Layer 11 of a small transformer language model trained on English Wikipedia (16 layers, counted from 0, width 96).
Take only the direct path to the model's output, skipping the later layers: a vector added to the residual stream pushes a token's score in proportion to its dot product with that token's output vector.

Output vectors of the tokens that the questions are about. A number n stands for n times 0.014.
"2)": 4 -56 -31 -21 -42 22 4 45 -1 -17 -35 71 10 53 -12 4 38 22 21 10 -10 35 -46 12 -12 19 23 7 -51 -9 15 22 4 1 9 8 19 31 29 23 -7 -12 -40 8 12 -12 10 -10 -10 42 -14 -41 33 -25 -13 -36 -15 17 -11 19 -12 -5 2 -12 -44 -45 -8 -11 -20 9 -19 22 55 -1 25 40 -8 -5 -2 3 43 16 -5 -56 10 -2 -30 -14 -20 5 19 -8 19 0 -11 -43
"eration": -13 -4 -48 -47 -58 20 61 55 12 -22 77 76 0 47 -16 40 21 30 -22 -24 -22 -7 -50 0 -9 26 6 28 -39 -21 18 34 25 61 -10 62 19 38 -7 47 -52 -13 36 22 28 17 -17 -4 -17 17 -13 -51 42 -50 38 -52 -22 13 -30 3 -4 -5 9 -57 17 -36 -16 -72 10 5 4 14 5 -26 -37 83 50 25 36 -69 38 -25 -14 -74 -4 -43 4 0 -55 23 28 -16 -25 -16 3 -37
"anding": -24 0 -12 -59 30 31 13 41 8 -10 -21 58 -2 -61 -27 -3 -18 -20 -3 4 -12 42 -28 40 11 23 14 61 35 -3 27 6 -40 8 -28 39 26 -25 -8 15 -23 -75 48 15 45 19 4 -5 -6 73 18 -18 19 -9 39 -1 4 20 -56 19 -1 9 2 -59 -18 -3 -58 -25 -54 -46 22 38 -9 -12 28 46 -3 -5 34 16 60 -3 -29 -18 13 -8 -68 9 -57 62 -4 16 -33 -22 -15 -69
"-up": -27 3 -22 -33 -25 25 12 18 18 -39 9 49 -73 -14 10 -4 -10 4 29 46 -74 4 -37 16 -5 3 23 23 1 2 14 11 -16 27 -11 6 16 7 4 31 23 12 20 72 -2 41 10 41 -19 9 -16 -67 -37 -29 40 -23 -24 6 -19 -11 -2 -65 17 -16 25 -38 -16 -18 -28 -25 3 3 -75 -18 -33 19 67 0 39 -19 36 11 -5 3 -9 23 29 -1 -63 56 66 -13 26 52 -10 -66
"alf": -7 -22 -20 -30 9 38 34 13 -10 -19 -14 55 -35 -19 -47 20 10 -11 -12 -3 -11 -29 -62 91 -5 40 -31 18 -10 -33 36 -7 -12 52 -8 26 -16 13 7 14 -10 -94 8 7 -27 20 60 38 -16 5 11 -24 -34 -53 49 -4 -1 -9 3 -10 4 33 32 -34 -37 -33 -4 -52 -26 -15 78 25 -35 -13 -1 -11 35 53 -4 -20 52 13 32 -6 -1 8 31 10 -44 61 10 -24 -3 4 -13 -26
" college": 15 -75 -42 -86 -27 20 35 17 5 8 4 25 19 16 -25 18 -20 -7 26 11 -19 16 -20 -25 -13 -12 -25 6 -3 6 8 -9 -1 20 0 44 8 30 14 55 -53 -17 -30 41 36 -12 -27 4 14 26 42 -33 -10 10 56 -38 -19 52 -23 21 -50 -22 -3 -38 53 -42 0 -19 -21 -36 14 -18 -5 -9 -46 20 28 -6 61 24 92 -24 -6 11 -7 -12 -18 9 -13 16 0 -7 15 46 -12 -33
"es.": 5 1 -23 -7 -17 -18 -19 -11 -21 -51 14 52 9 48 -3 2 25 22 29 1 -44 -33 -75 -41 -12 24 34 31 -17 -6 -25 15 33 42 28 22 -34 45 5 7 17 -18 6 63 13 -28 -2 -13 56 28 19 30 -3 14 -39 51 -9 -4 -46 -37 -19 16 56 -74 -1 -4 4 -44 3 -45 11 51 -29 13 0 41 -18 17 35 21 22 21 -22 -51 -35 -20 -22 -3 -36 49 -9 -27 -30 -14 -15 26
"3.": 42 12 -31 -17 -41 18 21 2 -51 -35 -2 64 2 35 -3 20 -3 7 27 -18 -59 33 -54 -46 -23 49 37 46 -20 -29 -3 -4 7 -28 37 -11 12 39 45 -5 25 -31 -15 38 14 -12 1 -20 36 31 -20 -21 2 11 -21 22 2 33 10 -10 -21 8 46 -84 -1 -49 14 -41 -11 -8 30 5 15 -8 -17 38 -5 10 43 19 38 -6 3 -35 -14 -3 -25 -29 -28 30 0 -19 -10 -15 -17 -2
"raph": -7 -10 -22 -7 -21 8 64 57 11 -29 15 69 -23 52 -25 23 -31 40 66 -2 -20 -66 5 -14 -10 29 -27 40 12 -38 15 -19 -49 46 -22 2 -1 -36 13 32 -47 -27 -23 64 17 52 34 -39 -4 20 -18 24 50 2 26 23 -69 -1 -16 35 -19 5 4 -24 43 -28 -60 -24 -26 5 3 -17 25 -35 -23 69 19 -10 31 -34 71 -70 14 -63 6 -7 3 -7 -29 22 -9 -25 27 4 -13 -50
"y": -15 0 23 -7 23 0 -13 -11 4 -22 17 18 -1 17 9 -10 -19 -42 35 11 -25 -14 20 -9 -3 1 29 -33 -17 7 2 33 29 -2 3 22 -26 -43 -15 -9 3 6 -5 -28 -19 17 -21 59 -9 5 42 -18 17 0 2 -4 -20 -57 -5 25 31 -15 1 2 -26 24 22 2 -59 -13 32 -17 -22 -2 -33 26 -11 69 22 9 7 -43 -11 -26 29 30 19 2 2 23 36 15 -18 -52 4 -11
"iz": 8 -28 -25 2 23 3 -31 17 0 -39 6 27 -3 -8 -4 -16 -15 10 -2 15 26 -14 5 -10 -39 33 11 -32 -19 -13 -10 -5 -10 -12 -12 -34 -1 19 -28 2 10 -34 8 19 27 -30 40 30 -11 -19 -8 -14 14 5 20 -7 -8 -3 -31 -39 -3 77 27 8 -6 3 -24 11 -1 -5 -6 21 32 -8 6 0 -10 43 13 -20 42 -2 -22 29 23 5 -19 -28 -47 55 42 1 -18 -13 -8 35
"ful": 1 -2 -32 -34 -76 15 2 2 26 -27 43 31 -29 -5 11 24 -58 13 55 -25 -36 -16 -27 8 -35 39 59 19 34 -29 2 -20 16 52 34 -4 1 -44 4 26 -34 -40 -29 15 -16 29 22 9 55 21 22 -37 0 -51 35 40 18 12 -18 43 -27 -87 -11 -9 -13 -41 -23 -6 -14 -73 62 -7 -42 -82 16 -1 42 37 51 -7 66 11 14 -19 -16 6 25 -2 -46 78 21 -16 7 44 -11 -41
"ael": 29 20 -22 -59 -20 5 17 67 39 -53 2 76 -21 27 -33 -17 -12 -6 24 7 -41 -34 -6 -9 -25 28 -40 49 -24 -29 -14 -38 1 60 -20 -5 -24 4 -1 23 -59 -61 -35 72 20 81 1 -10 -13 3 -58 -36 48 -34 -6 -37 -13 31 -16 50 -42 5 25 -8 8 -40 4 28 -5 25 41 -10 26 -17 14 9 -9 -14 59 6 43 -55 -30 -25 -5 31 78 45 -48 19 26 -55 5 69 -8 -45
",": 7 19 16 19 10 -8 18 2 8 43 -57 5 22 15 -5 -10 -20 12 -13 15 25 -14 28 -45 4 -10 7 33 -7 19 19 10 9 1 21 -14 0 -3 18 -22 9 12 13 -15 2 -25 -17 -32 18 33 0 -4 14 -70 -16 11 23 3 -9 -38 -36 -13 -27 12 -7 25 57 2 -23 -60 1 -3 -10 21 -35 -64 3 41 20 -43 13 -29 -21 32 45 22 0 -15 22 -24 -17 4 3 -29 12 32
"ver": 7 11 -33 15 -50 3 -7 -7 18 -15 19 48 -7 22 -8 39 -17 -17 29 11 12 -12 -69 30 -3 1 53 -56 56 -4 -19 19 -16 -7 21 6 -12 -2 -35 12 -43 22 -18 22 -42 1 29 0 49 0 -6 30 -6 -26 -24 -37 4 26 -7 -13 3 30 22 -14 -10 -34 -50 5 -17 5 36 -8 -45 -22 11 14 51 21 18 -3 34 -37 -22 19 -23 51 -8 -23 -9 9 -2 17 -14 26 -6 -23
"ecutive": 58 -56 -37 -38 -30 22 18 37 8 -22 -33 79 -9 -3 -12 42 2 -34 -53 55 -30 29 -19 24 -9 40 5 0 15 -42 23 32 -53 0 -8 44 32 -9 -5 32 -68 -24 18 97 35 36 -4 -54 -35 23 29 -34 5 22 26 -25 -49 -5 -19 22 -11 19 25 -4 -5 -39 -27 -41 -22 -47 50 -24 -39 -41 1 27 48 0 26 -25 62 2 24 -26 -1 1 -26 29 -16 29 12 -9 -6 -9 -20 -11
" qual": 8 1 -41 9 -5 8 3 0 -11 -34 -11 10 -12 9 -10 -1 -3 12 -11 12 10 -38 -15 7 -22 23 36 16 3 -3 -7 -30 -21 30 -27 7 23 33 -1 12 -1 9 -24 23 -3 6 21 16 1 3 -2 -28 2 6 1 9 -6 88 -27 -1 5 11 27 -30 31 22 -41 -23 -37 -9 20 21 -26 -40 16 8 15 -32 10 2 42 -28 -11 5 5 6 -20 8 -41 39 24 -18 32 28 -25 -54
"fore": -5 31 -74 -97 -26 16 38 -5 -34 -5 -25 71 -2 46 -4 24 4 45 47 32 -16 -17 -69 40 5 23 8 36 -26 10 -37 -27 25 28 -3 -38 32 27 -31 16 -19 -14 -5 8 -32 17 70 35 -12 9 8 7 -8 -16 10 -24 50 29 -58 21 -19 -28 11 -6 19 -28 7 -9 -68 -21 11 18 -21 -85 -2 11 50 -7 44 -11 27 3 -20 -5 -22 23 -31 26 -34 67 38 4 5 12 -13 -86
"ry": -4 -22 11 -44 -4 -8 -5 24 -16 9 -3 51 -44 -18 17 1 -51 12 -15 26 -4 22 -29 -1 -16 -9 9 2 -16 17 4 8 -28 6 -48 24 -14 14 19 8 1 -22 -5 -16 14 43 17 -10 18 1 6 -21 -6 -15 33 7 8 -55 -22 -2 18 -37 8 -42 5 -19 3 1 -19 -33 -49 32 1 -23 -31 28 10 32 -9 6 28 -61 14 -14 9 58 71 19 -13 29 46 30 28 3 -6 17
" Label": 28 9 -34 8 -47 23 57 56 29 -46 7 72 -3 -22 -19 5 35 16 43 -54 -74 4 -49 -16 -19 18 -39 15 21 -16 27 -34 -47 59 -1 3 7 32 12 10 8 -28 -24 53 15 52 42 7 -13 2 -7 -34 -12 -56 15 -11 -51 23 -18 67 -39 48 55 -7 5 -9 -17 -27 -27 -7 -10 16 -3 -38 -22 25 18 19 39 2 32 -60 10 -83 -14 24 -70 -2 -22 38 75 -12 28 27 -19 -80
"ated": -34 1 -16 -29 15 0 -5 26 -6 11 25 31 -6 13 8 31 -23 8 29 41 -9 -17 -41 8 -29 22 19 57 49 -55 6 36 -18 -23 -20 57 -9 0 4 44 -50 0 16 26 -37 4 -18 7 1 12 -53 -14 1 -24 38 49 0 12 -57 -2 -30 -7 0 -37 -17 -2 -32 -35 -2 -21 -6 10 21 -41 22 50 4 30 2 -32 33 -46 11 71 9 -13 -62 9 -30 53 -13 -6 -28 25 -16 16
"ban": -1 -32 -41 -44 -77 0 29 36 27 27 28 60 -37 36 -22 22 5 -36 -10 -27 -68 -14 -40 -18 2 10 8 37 53 -40 -5 23 -60 20 -35 -46 35 39 32 -4 -26 -27 -15 44 13 -17 22 27 -4 33 1 20 49 0 7 18 -11 29 -42 21 -27 -25 35 -21 32 -30 -25 -3 -7 -44 7 17 10 -34 2 13 14 -15 -13 18 33 -2 -15 14 41 28 -28 -3 -36 60 49 -9 15 -52 -12 -2
"oming": 19 -70 -27 -51 4 41 35 49 -19 11 -6 76 -18 83 8 25 16 -27 13 13 -37 10 -44 -42 -19 48 -4 57 12 -28 -33 47 -25 46 -12 12 56 -10 -26 42 4 -23 35 10 20 18 42 -2 -19 19 8 -64 35 -13 22 -4 -29 6 -11 -5 -68 -67 -30 -32 1 -60 -31 -20 -39 7 13 -11 -57 18 26 34 22 30 -4 -4 27 -50 -45 5 2 16 10 21 1 41 46 12 -48 62 -14 -88
"==See": 25 -39 -50 -53 -52 12 5 13 1 -40 7 64 -27 -20 -25 28 40 6 42 -56 -23 -3 -47 0 -22 44 8 21 -3 -5 19 -6 -31 -2 14 -14 31 -8 -12 9 -25 10 -39 57 35 44 35 1 31 42 -38 -35 1 -35 14 -24 13 -30 7 18 -13 4 49 -13 33 -1 -45 -34 -13 1 31 -22 11 -29 -9 36 55 -7 37 -76 52 -74 31 42 -21 0 -43 -10 -9 65 44 -29 39 19 -5 -25
"aving": 18 -18 -34 -40 -28 35 40 75 -52 -24 -17 62 -10 20 -26 12 12 -2 60 -33 -24 8 -61 50 -32 62 43 16 -1 36 -36 -16 -24 27 12 -18 26 18 -38 -11 -46 -48 2 26 -28 -34 25 49 -25 40 -8 -64 -2 -35 49 -16 14 37 -21 -3 -37 -33 20 -39 9 10 -19 -17 -67 -25 7 3 -7 -12 35 24 44 41 30 -2 45 -14 -4 19 17 48 -7 -2 -62 55 39 2 -13 -10 -11 -70
"al": -12 9 -21 13 4 0 8 -4 -1 30 8 15 -3 33 8 4 9 11 -32 -19 6 -39 19 19 -17 49 3 14 -7 -3 -29 8 -14 2 -8 43 -27 -26 -58 14 -7 -11 -1 -26 14 19 -26 19 3 -28 -4 17 30 46 -4 50 4 -13 -1 -20 -13 -9 -56 -6 -17 9 13 -15 -16 -43 13 -4 -30 -5 -2 -1 31 15 1 -29 28 5 -31 -1 39 -7 10 -25 20 30 -1 10 -7 19 2 2
" of": -23 -15 4 -22 -34 2 -37 -8 7 -3 -5 -12 -10 15 20 -15 -13 32 -11 23 33 6 27 -51 -15 7 -6 50 25 33 -13 -2 35 -32 30 -23 -27 -16 -34 -11 24 -1 3 10 -8 31 -13 -4 2 9 18 14 47 -23 2 -10 -1 0 31 -15 -10 -15 -36 48 -15 -20 5 -9 -2 -16 10 -7 -23 -39 -14 -5 73 23 28 15 23 17 10 23 29 7 -29 -25 -26 -17 -21 2 1 5 3 -21
" Vi": 1 -18 -21 -36 -9 15 24 -13 60 8 -8 19 -10 27 -25 27 16 -7 -17 1 -17 -4 -29 -31 -22 7 5 6 -18 -17 22 5 6 36 -1 -45 15 3 -31 15 27 -5 0 3 13 3 36 5 4 26 -18 -20 7 -7 -2 5 -6 20 -22 3 -35 -12 40 -18 -5 -36 -9 16 -20 -15 19 13 17 -56 13 22 -11 15 38 3 12 4 -2 -20 -20 14 -4 6 -11 25 33 -27 25 22 -20 -30
"s===": 8 22 -23 -87 -5 12 -9 -14 50 -73 16 75 -19 26 -11 -1 -16 43 27 7 -25 5 -63 -9 -33 8 35 23 -43 22 2 -48 -44 12 -25 43 17 -25 7 15 32 -11 -10 27 93 -12 79 38 41 35 -24 -64 6 5 -17 -34 -33 26 -17 5 4 -4 39 -15 -1 9 17 -46 -30 0 -22 57 18 -52 -14 48 22 -43 55 -55 32 -55 4 -4 -14 -25 -34 42 -19 56 24 -37 40 -6 -16 -38

Each question shows what one neuron of this layer's MLP adds at an activation of 1. A number n stands for n times 0.0029.

n373: -33 -34 1 6 -9 17 13 29 -27 7 -2 9 9 -17 -27 -13 -19 -24 4 -19 15 -30 11 10 14 -16 -5 -9 11 -10 -19 26 -13 1 -15 -9 36 -8 12 10 -63 -23 -28 26 4 27 -8 6 8 27 49 30 -8 16 -26 40 6 12 40 22 -11 -15 21 30 7 -2 -28 -12 -7 1 -8 9 2 -29 -23 -10 -27 13 -41 22 -16 33 -8 11 -20 37 -3 -1 22 3 -36 35 29 -43 1 -15
Pushed up most: "ban"

n274: 8 -5 -19 -1 -22 17 -6 -10 19 -50 -9 14 -28 -19 3 3 18 57 14 16 23 19 12 9 -12 -7 -48 -18 33 -37 35 5 -71 -20 31 -12 4 -7 27 17 -31 9 10 20 2 26 40 12 19 -30 6 -45 32 -7 -2 40 -23 -21 14 -7 -15 -27 7 30 -2 -32 -1 9 19 7 15 5 -31 23 -17 -30 54 24 8 8 -38 26 -6 13 -8 -1 -27 20 -7 -14 -39 1 16 -27 41 -21
Pushed up most: "ecutive"

n216: -23 17 23 2 -14 -41 -18 -1 23 31 1 -11 9 5 -24 11 -2 15 -28 -2 23 -1 15 5 6 -11 5 39 19 -38 -3 0 1 -22 38 -15 -25 -20 -17 10 28 -19 -10 16 -18 -7 -12 -10 -27 -29 34 -5 12 -29 -25 -9 -19 3 -10 3 59 15 16 25 -37 -33 -10 1 17 1 16 38 0 -1 7 22 -9 21 18 -26 17 2 -3 4 -10 -4 -42 25 -3 17 36 -4 11 -10 -7 28
Pushed up most: " of"

n175: -17 5 19 -17 -26 -19 19 -15 43 19 9 16 15 20 10 -7 52 25 -9 -45 12 -11 4 26 -6 -42 14 -20 33 28 -19 -6 16 -18 -10 -16 16 3 31 25 9 -34 24 22 -13 -7 0 -27 19 13 7 -3 6 16 -36 -28 -8 -2 9 -2 45 -6 1 18 3 -9 15 24 -4 4 -5 -7 7 -20 33 -18 3 -25 -11 21 -10 15 -11 -40 13 -7 5 -47 -19 0 -47 -2 -1 -15 23 -40
Which of these tokens does it push down most? "ated"

n17: -17 8 19 29 -15 -38 13 -9 28 -1 -23 -25 -17 -17 -2 1 10 44 -10 30 35 -1 -10 -4 26 4 23 31 -14 -5 6 -2 18 5 6 -12 13 -11 16 10 -27 1 -24 2 16 -11 -3 -48 -2 21 18 -8 -14 -30 16 -1 -12 18 21 11 -21 5 -26 4 18 23 -9 40 -14 9 15 -43 -37 -14 54 -4 -23 -7 -12 31 -33 4 -21 9 21 31 -18 1 2 -20 -16 -3 13 -19 -17 6
Which three tokens does it push up most, strongest first? ",", " of", " qual"

n257: -19 -5 8 -9 24 -6 -12 9 35 -29 21 -13 7 -13 32 -12 21 28 -18 17 10 0 -3 -4 -17 12 -12 8 13 -2 10 21 24 -42 -12 18 10 -7 6 -16 10 -20 -25 -1 8 10 8 4 5 -23 -19 2 17 16 10 -31 0 4 -14 -9 26 -18 -22 -14 5 -33 -9 -8 4 -18 38 -3 -11 -1 -3 -9 -12 -50 16 5 31 -7 -12 5 -1 -1 -31 2 -4 35 -18 31 3 1 -5 39
Which of these tokens does it push down most? "aving"

n241: 6 -8 -6 1 -20 -4 19 1 29 18 -19 15 -3 -8 -2 -11 -12 -26 -6 -10 13 -7 1 -5 1 22 16 4 -20 9 -17 -1 -14 18 34 2 22 35 -9 -13 10 2 -35 -13 21 7 -13 -12 -12 -9 -12 8 32 -15 5 -14 6 10 -3 49 0 18 -31 8 -19 -30 48 29 -42 -9 -7 -4 18 17 -22 -9 15 -24 2 39 -26 3 -20 -6 44 11 2 -18 -16 18 4 -4 -2 40 -26 -37
Which of these tokens does it push down most? "ated"

n174: 36 -15 8 39 40 12 18 8 -14 3 -9 -42 7 13 27 19 22 -12 16 -26 -3 12 -18 24 -26 24 26 -26 4 14 -7 22 0 5 -7 -42 3 10 -19 -23 -12 14 10 11 17 -25 -19 29 -29 -40 -12 -6 20 -26 15 29 -43 -14 -8 -15 6 50 7 23 -16 -35 -1 16 -32 6 -11 -40 7 -1 -3 -5 -9 16 -10 -31 14 15 -45 12 0 19 7 2 12 -27 0 -36 31 12 9 3
Pushed up most: "iz"

n111: 24 5 8 -13 27 -12 -10 -51 -20 9 -2 11 8 40 8 11 -20 -21 -29 -41 -37 22 -22 14 18 19 -2 25 8 16 -3 -16 -22 33 24 -26 -7 -4 -32 2 26 24 12 -6 11 -10 -11 -6 28 34 0 -12 20 34 -10 -5 1 8 8 -1 -27 27 -11 -13 -6 -10 -20 -25 -3 3 4 4 -17 21 -19 -15 5 6 -3 -4 13 19 -2 22 33 -26 -16 7 -4 22 7 -31 -11 24 -14 7
Which of these tokens does it push down most? "ry"

n98: 56 -9 20 30 33 -2 21 15 -28 8 9 -31 -4 -5 -25 -18 0 -28 -4 -24 8 -38 -27 34 -21 -6 16 7 -6 -11 -5 22 29 2 2 -16 3 24 26 7 27 -4 -5 -2 11 19 8 -1 -16 -24 21 15 3 -22 15 10 -25 -9 -2 1 14 30 -18 13 15 10 36 28 -1 -16 10 -1 23 -31 -22 -3 -48 -30 -34 9 -8 17 -6 1 -19 -16 -3 12 39 -39 -19 -24 -32 -17 44 -10
Which of these tokens does it push down most? "-up"

n87: 12 21 46 -31 -19 2 -29 4 -8 9 -20 15 18 -10 -20 15 -5 -16 19 43 -28 -3 9 -12 -8 -23 22 -22 21 -18 36 1 -56 1 0 26 22 -12 37 -15 13 -2 -18 -24 -8 15 -10 -25 -12 -35 -13 17 -19 2 -26 40 -12 -9 40 -1 24 9 21 -7 19 -12 -9 28 9 8 -52 -17 1 29 -3 12 3 -17 -40 -47 -7 -22 32 33 24 5 7 18 26 29 4 4 -18 -9 -7 -11
Pushed up most: "ry"

n275: 4 2 -29 -21 11 29 23 11 -5 60 -37 62 -2 14 15 22 -29 5 9 15 2 -63 -34 -15 -17 -8 -7 7 -9 10 -34 -5 -2 2 10 29 4 2 14 1 9 7 7 -3 3 5 -4 10 7 -14 -18 9 12 38 -1 17 -29 -40 -12 19 25 -2 9 4 29 8 2 14 46 -24 -16 5 -12 -10 -12 23 -34 -8 -22 14 20 4 -8 -8 -2 -7 -9 -11 -4 -1 -7 -37 -14 -19 18 11
Which three tokens does it push up most, strongest first? "raph", "es.", "ban"

n246: 11 33 -7 36 -9 15 6 -21 -3 39 -13 -1 0 -2 25 68 -37 -3 -17 8 1 0 -40 15 -13 -16 15 -17 14 -53 -20 30 14 -8 17 28 6 35 6 16 5 10 -32 -5 15 -2 -6 -11 9 -47 3 15 5 8 -26 -14 -13 20 -2 -15 25 -19 -29 -25 -1 -2 4 15 -1 -23 25 11 -36 -19 18 34 0 -27 3 17 44 -11 -46 21 -5 -14 -9 -55 5 20 -10 10 11 -5 0 -17
Pushed up most: "ver"

n197: -2 -26 38 -2 -8 -30 -25 -1 24 6 -4 -9 1 -6 3 -8 20 -5 -30 -4 28 22 -11 8 17 2 6 11 -1 17 9 -1 -7 -5 14 13 30 9 -43 -12 1 -8 -5 -9 -22 10 11 -3 -19 -20 -24 9 -8 12 -10 -9 -7 -10 -17 2 -7 14 23 -3 27 15 -36 -21 -8 15 34 2 -17 7 -6 -9 0 21 11 8 -14 -16 15 -11 -19 4 -1 -4 9 9 6 25 -14 -12 30 19
Pushed up most: "ver"

n80: -12 7 3 24 66 17 19 -29 3 18 -1 1 22 2 -4 -27 -12 -23 -4 -19 16 -6 14 14 6 14 17 -17 8 -23 -12 27 7 13 -8 -18 16 -14 -29 -2 1 1 -17 4 -34 -3 6 -14 -2 18 8 16 -19 17 -4 -20 -25 18 -4 21 30 10 -32 38 -52 -2 2 -10 23 -11 1 -26 -37 20 10 9 27 6 30 -23 -6 -12 -8 -6 -35 16 -17 42 10 10 -51 1 6 7 -29 -5
Pushed up most: "ver"

n138: -14 -3 17 12 15 -15 -8 5 -10 12 1 34 -11 30 -17 9 -33 -12 -2 -21 16 5 5 -35 -20 33 -24 29 29 23 -11 1 -3 2 2 -21 27 4 33 8 29 -7 36 -9 -18 -4 3 18 2 5 -8 -29 -1 -18 23 -16 6 -9 -43 9 7 -11 -7 0 1 -15 0 -32 -24 21 31 -18 29 -3 -23 -18 35 -6 33 -9 -9 6 -11 -23 -3 -13 1 -13 7 20 -31 7 -27 -3 -6 17
Which three tokens does it push up most, strongest first? "oming", "eration", "3."

n214: 5 -1 -8 -14 7 -15 -6 -10 -20 33 10 -5 30 -16 -12 16 -25 -16 -42 -41 -20 19 -7 44 26 -16 -28 8 13 9 26 -28 12 5 -30 3 -11 15 26 -27 -24 11 -34 -2 -56 -33 -8 -9 7 -6 -35 5 -16 -34 1 -3 -39 -15 16 -3 -1 29 9 -14 18 18 6 -56 13 15 18 -3 -1 66 14 -42 21 26 16 10 -22 37 -13 7 8 19 33 -7 12 20 15 15 4 12 35 8
Pushed up most: "alf"

n137: 9 -32 -7 25 -10 6 31 -31 7 34 -9 3 -30 3 -2 20 9 -7 -6 -17 -7 -18 -6 4 13 -26 -4 4 1 -11 -29 -17 -27 -21 58 -33 31 -27 6 -8 -5 1 -3 2 8 -27 -13 16 -36 22 1 -2 -8 28 -35 4 -23 -5 -8 9 29 4 23 12 10 1 12 12 26 -8 7 -10 -24 -26 17 26 -36 5 10 27 2 10 20 -16 5 22 -21 -30 -6 17 11 15 -8 18 -2 -8
Which two tokens does it push up most, strongest first? "ban", " Vi"

n94: 19 -48 46 -26 -5 21 -6 -14 22 12 -8 6 2 13 3 -27 -29 5 6 -9 -53 -7 -15 -6 18 -34 1 5 43 18 -34 -4 -30 -6 16 19 80 -8 -50 -34 -30 -51 9 -3 -29 11 17 2 41 -19 51 25 -2 27 5 10 -49 -2 3 21 -6 28 -10 28 21 -40 17 -34 33 -25 27 -29 -16 58 3 -8 -28 -42 -2 24 -12 -15 -1 -28 20 14 11 -16 21 -16 26 -23 35 -30 -12 49
Pushed up most: "ban"

n223: -15 -6 0 25 30 -27 7 -37 -15 -2 -23 -20 7 0 20 16 -11 -15 -5 20 6 4 14 7 3 15 -44 -2 -7 20 25 3 29 2 17 -26 -39 -4 -45 -15 -12 6 -2 -12 -27 -14 -11 -27 -7 26 20 20 -35 -11 -10 -17 -2 17 -18 4 16 12 18 1 10 -6 1 -24 1 -29 18 6 51 33 -1 -52 -3 22 2 -19 29 26 -13 -5 13 -3 22 21 -12 10 5 19 20 28 -6 -4
Which of these tokens does it push down most? "s==="

n347: 0 -4 -9 -18 -18 20 5 10 -6 1 -2 58 -2 -17 1 17 32 -19 -6 -12 -2 23 -27 -26 -13 -7 0 -7 -15 10 -17 -12 30 -11 17 3 29 -5 -4 13 9 30 -8 -39 -14 -33 33 29 23 -10 10 -31 9 -30 -15 -4 -25 -6 27 12 5 24 -39 27 -17 -7 -16 3 -7 30 -6 2 2 19 -6 9 11 -10 -22 31 -6 8 -4 -11 2 9 5 -23 21 -7 -16 -22 11 7 -2 10
Pushed up most: "2)"

n130: 2 -14 -4 19 -26 -12 -3 15 18 7 6 14 -9 -5 12 -7 -21 -28 -2 21 -7 5 -31 2 -22 18 -7 36 -32 28 1 -7 16 -6 1 -11 25 23 31 7 0 28 -45 4 -20 -17 9 -25 -22 5 13 -10 13 -37 -18 44 -19 -9 14 2 35 23 -12 -1 -30 -14 3 -14 48 6 -26 34 -9 20 23 -29 -3 -29 -5 2 -1 -9 -7 60 -18 1 -32 -11 25 1 1 -17 -4 -25 30 -14
Pushed up most: "2)"

n382: -6 7 29 13 6 15 -6 -24 -13 -5 -23 16 4 17 45 6 -30 13 -44 -19 1 5 7 -13 3 14 5 5 -5 -4 31 14 -2 36 -7 3 -33 -10 -31 1 5 39 11 10 -24 1 -12 13 -34 13 9 -12 -4 1 -22 6 14 29 -10 -9 -4 5 27 11 8 2 -22 -34 -12 31 -7 5 6 5 -21 -9 14 6 14 -24 13 -5 0 -25 5 27 -14 13 -12 16 -2 6 -15 -15 2 -21
Which two tokens does it push up most, strongest first? "eration", " qual"

n242: 22 33 -1 17 10 -14 -3 3 6 16 -39 -32 -2 -21 25 -5 -12 -15 7 6 35 -6 -48 -5 -39 2 39 -35 17 -9 10 6 2 -19 29 5 -21 2 -36 0 -6 -5 2 17 -6 -7 1 -11 -13 0 17 35 -31 11 -8 -2 2 11 10 18 37 0 -14 18 6 -4 -17 40 3 -13 -1 -26 24 31 7 2 7 -23 -7 20 -15 21 -19 -5 -18 2 18 -48 7 1 26 12 -28 12 22 -4
Pushed up most: "ver"

n101: 4 -12 -18 4 -10 32 16 -6 -41 3 7 -32 -3 -16 0 -7 19 9 -31 -8 17 25 27 -5 -34 -26 -7 17 18 21 7 20 -4 32 -29 9 24 -1 -11 -15 9 20 4 -15 -8 -35 38 -13 22 -1 11 37 -20 -9 -15 -3 23 23 -28 28 -26 23 44 -4 3 22 18 -17 0 1 7 -15 -9 -11 -49 10 -18 21 -1 -10 -32 1 -53 0 17 -1 26 -41 25 13 7 -10 -20 10 5 -7
Pushed up most: ","

n6: 2 21 0 -16 -2 -43 26 -13 0 11 -10 -2 2 8 0 24 6 9 -7 17 5 12 -18 -19 -13 34 -1 -7 -5 -18 20 5 -5 25 10 1 -17 -6 -5 -9 3 4 -29 15 -33 -42 1 29 6 -11 22 13 9 -7 -18 8 0 13 12 -27 -17 0 -22 -15 -19 3 -6 -18 10 16 5 12 -10 -17 -9 -23 18 23 16 14 18 -30 2 29 -5 11 -8 3 -18 8 27 15 2 -10 -13 30
Which of these tokens does it push down most? "anding"

n162: 19 -5 -2 -13 -3 -30 9 0 -8 3 49 -12 -8 2 -4 -18 3 -11 -9 -8 -17 -31 15 -6 -13 19 6 34 25 -2 -5 -23 4 19 -24 -13 36 5 0 -9 -8 -10 10 12 31 -1 -8 18 2 -28 -31 6 -18 20 -8 3 19 -2 16 10 -11 -10 -5 -5 10 5 10 14 6 -37 4 29 -30 -9 -5 -12 -4 4 34 7 -11 -14 -9 9 22 17 3 -20 10 -35 28 17 28 -22 -27 -8
Pushed up most: "ban"

n350: -35 -10 17 8 -6 18 3 -6 29 31 -13 -2 9 -3 -19 6 15 -16 -3 -28 21 -4 -35 -24 -23 -5 27 33 -7 24 23 -1 -9 22 -4 -23 9 12 -23 -27 9 16 17 -3 -22 -3 25 10 11 -10 -2 26 10 4 -25 -4 -9 14 9 24 -9 20 -19 10 -2 -19 -4 2 -16 -8 -4 14 10 -19 20 -3 -24 13 -47 8 -26 -12 4 9 -5 -14 41 -26 10 6 -7 8 -2 21 4 -14
Pushed up most: " Vi"

n69: -35 25 5 9 76 20 -5 17 -13 -42 -8 -13 4 12 19 9 -11 6 27 -28 12 78 -26 -6 -57 15 28 -2 25 -6 11 6 -14 18 11 1 22 31 -14 13 -14 22 20 -24 16 -1 21 -7 -13 -10 -14 -12 -39 5 -17 -42 1 21 -16 -8 -19 59 -22 -7 9 13 14 23 -52 15 -17 -78 -10 12 10 33 2 -3 14 23 -15 9 9 0 -7 -40 16 1 10 -19 -7 13 -3 -37 -9 0
Pushed up most: "aving"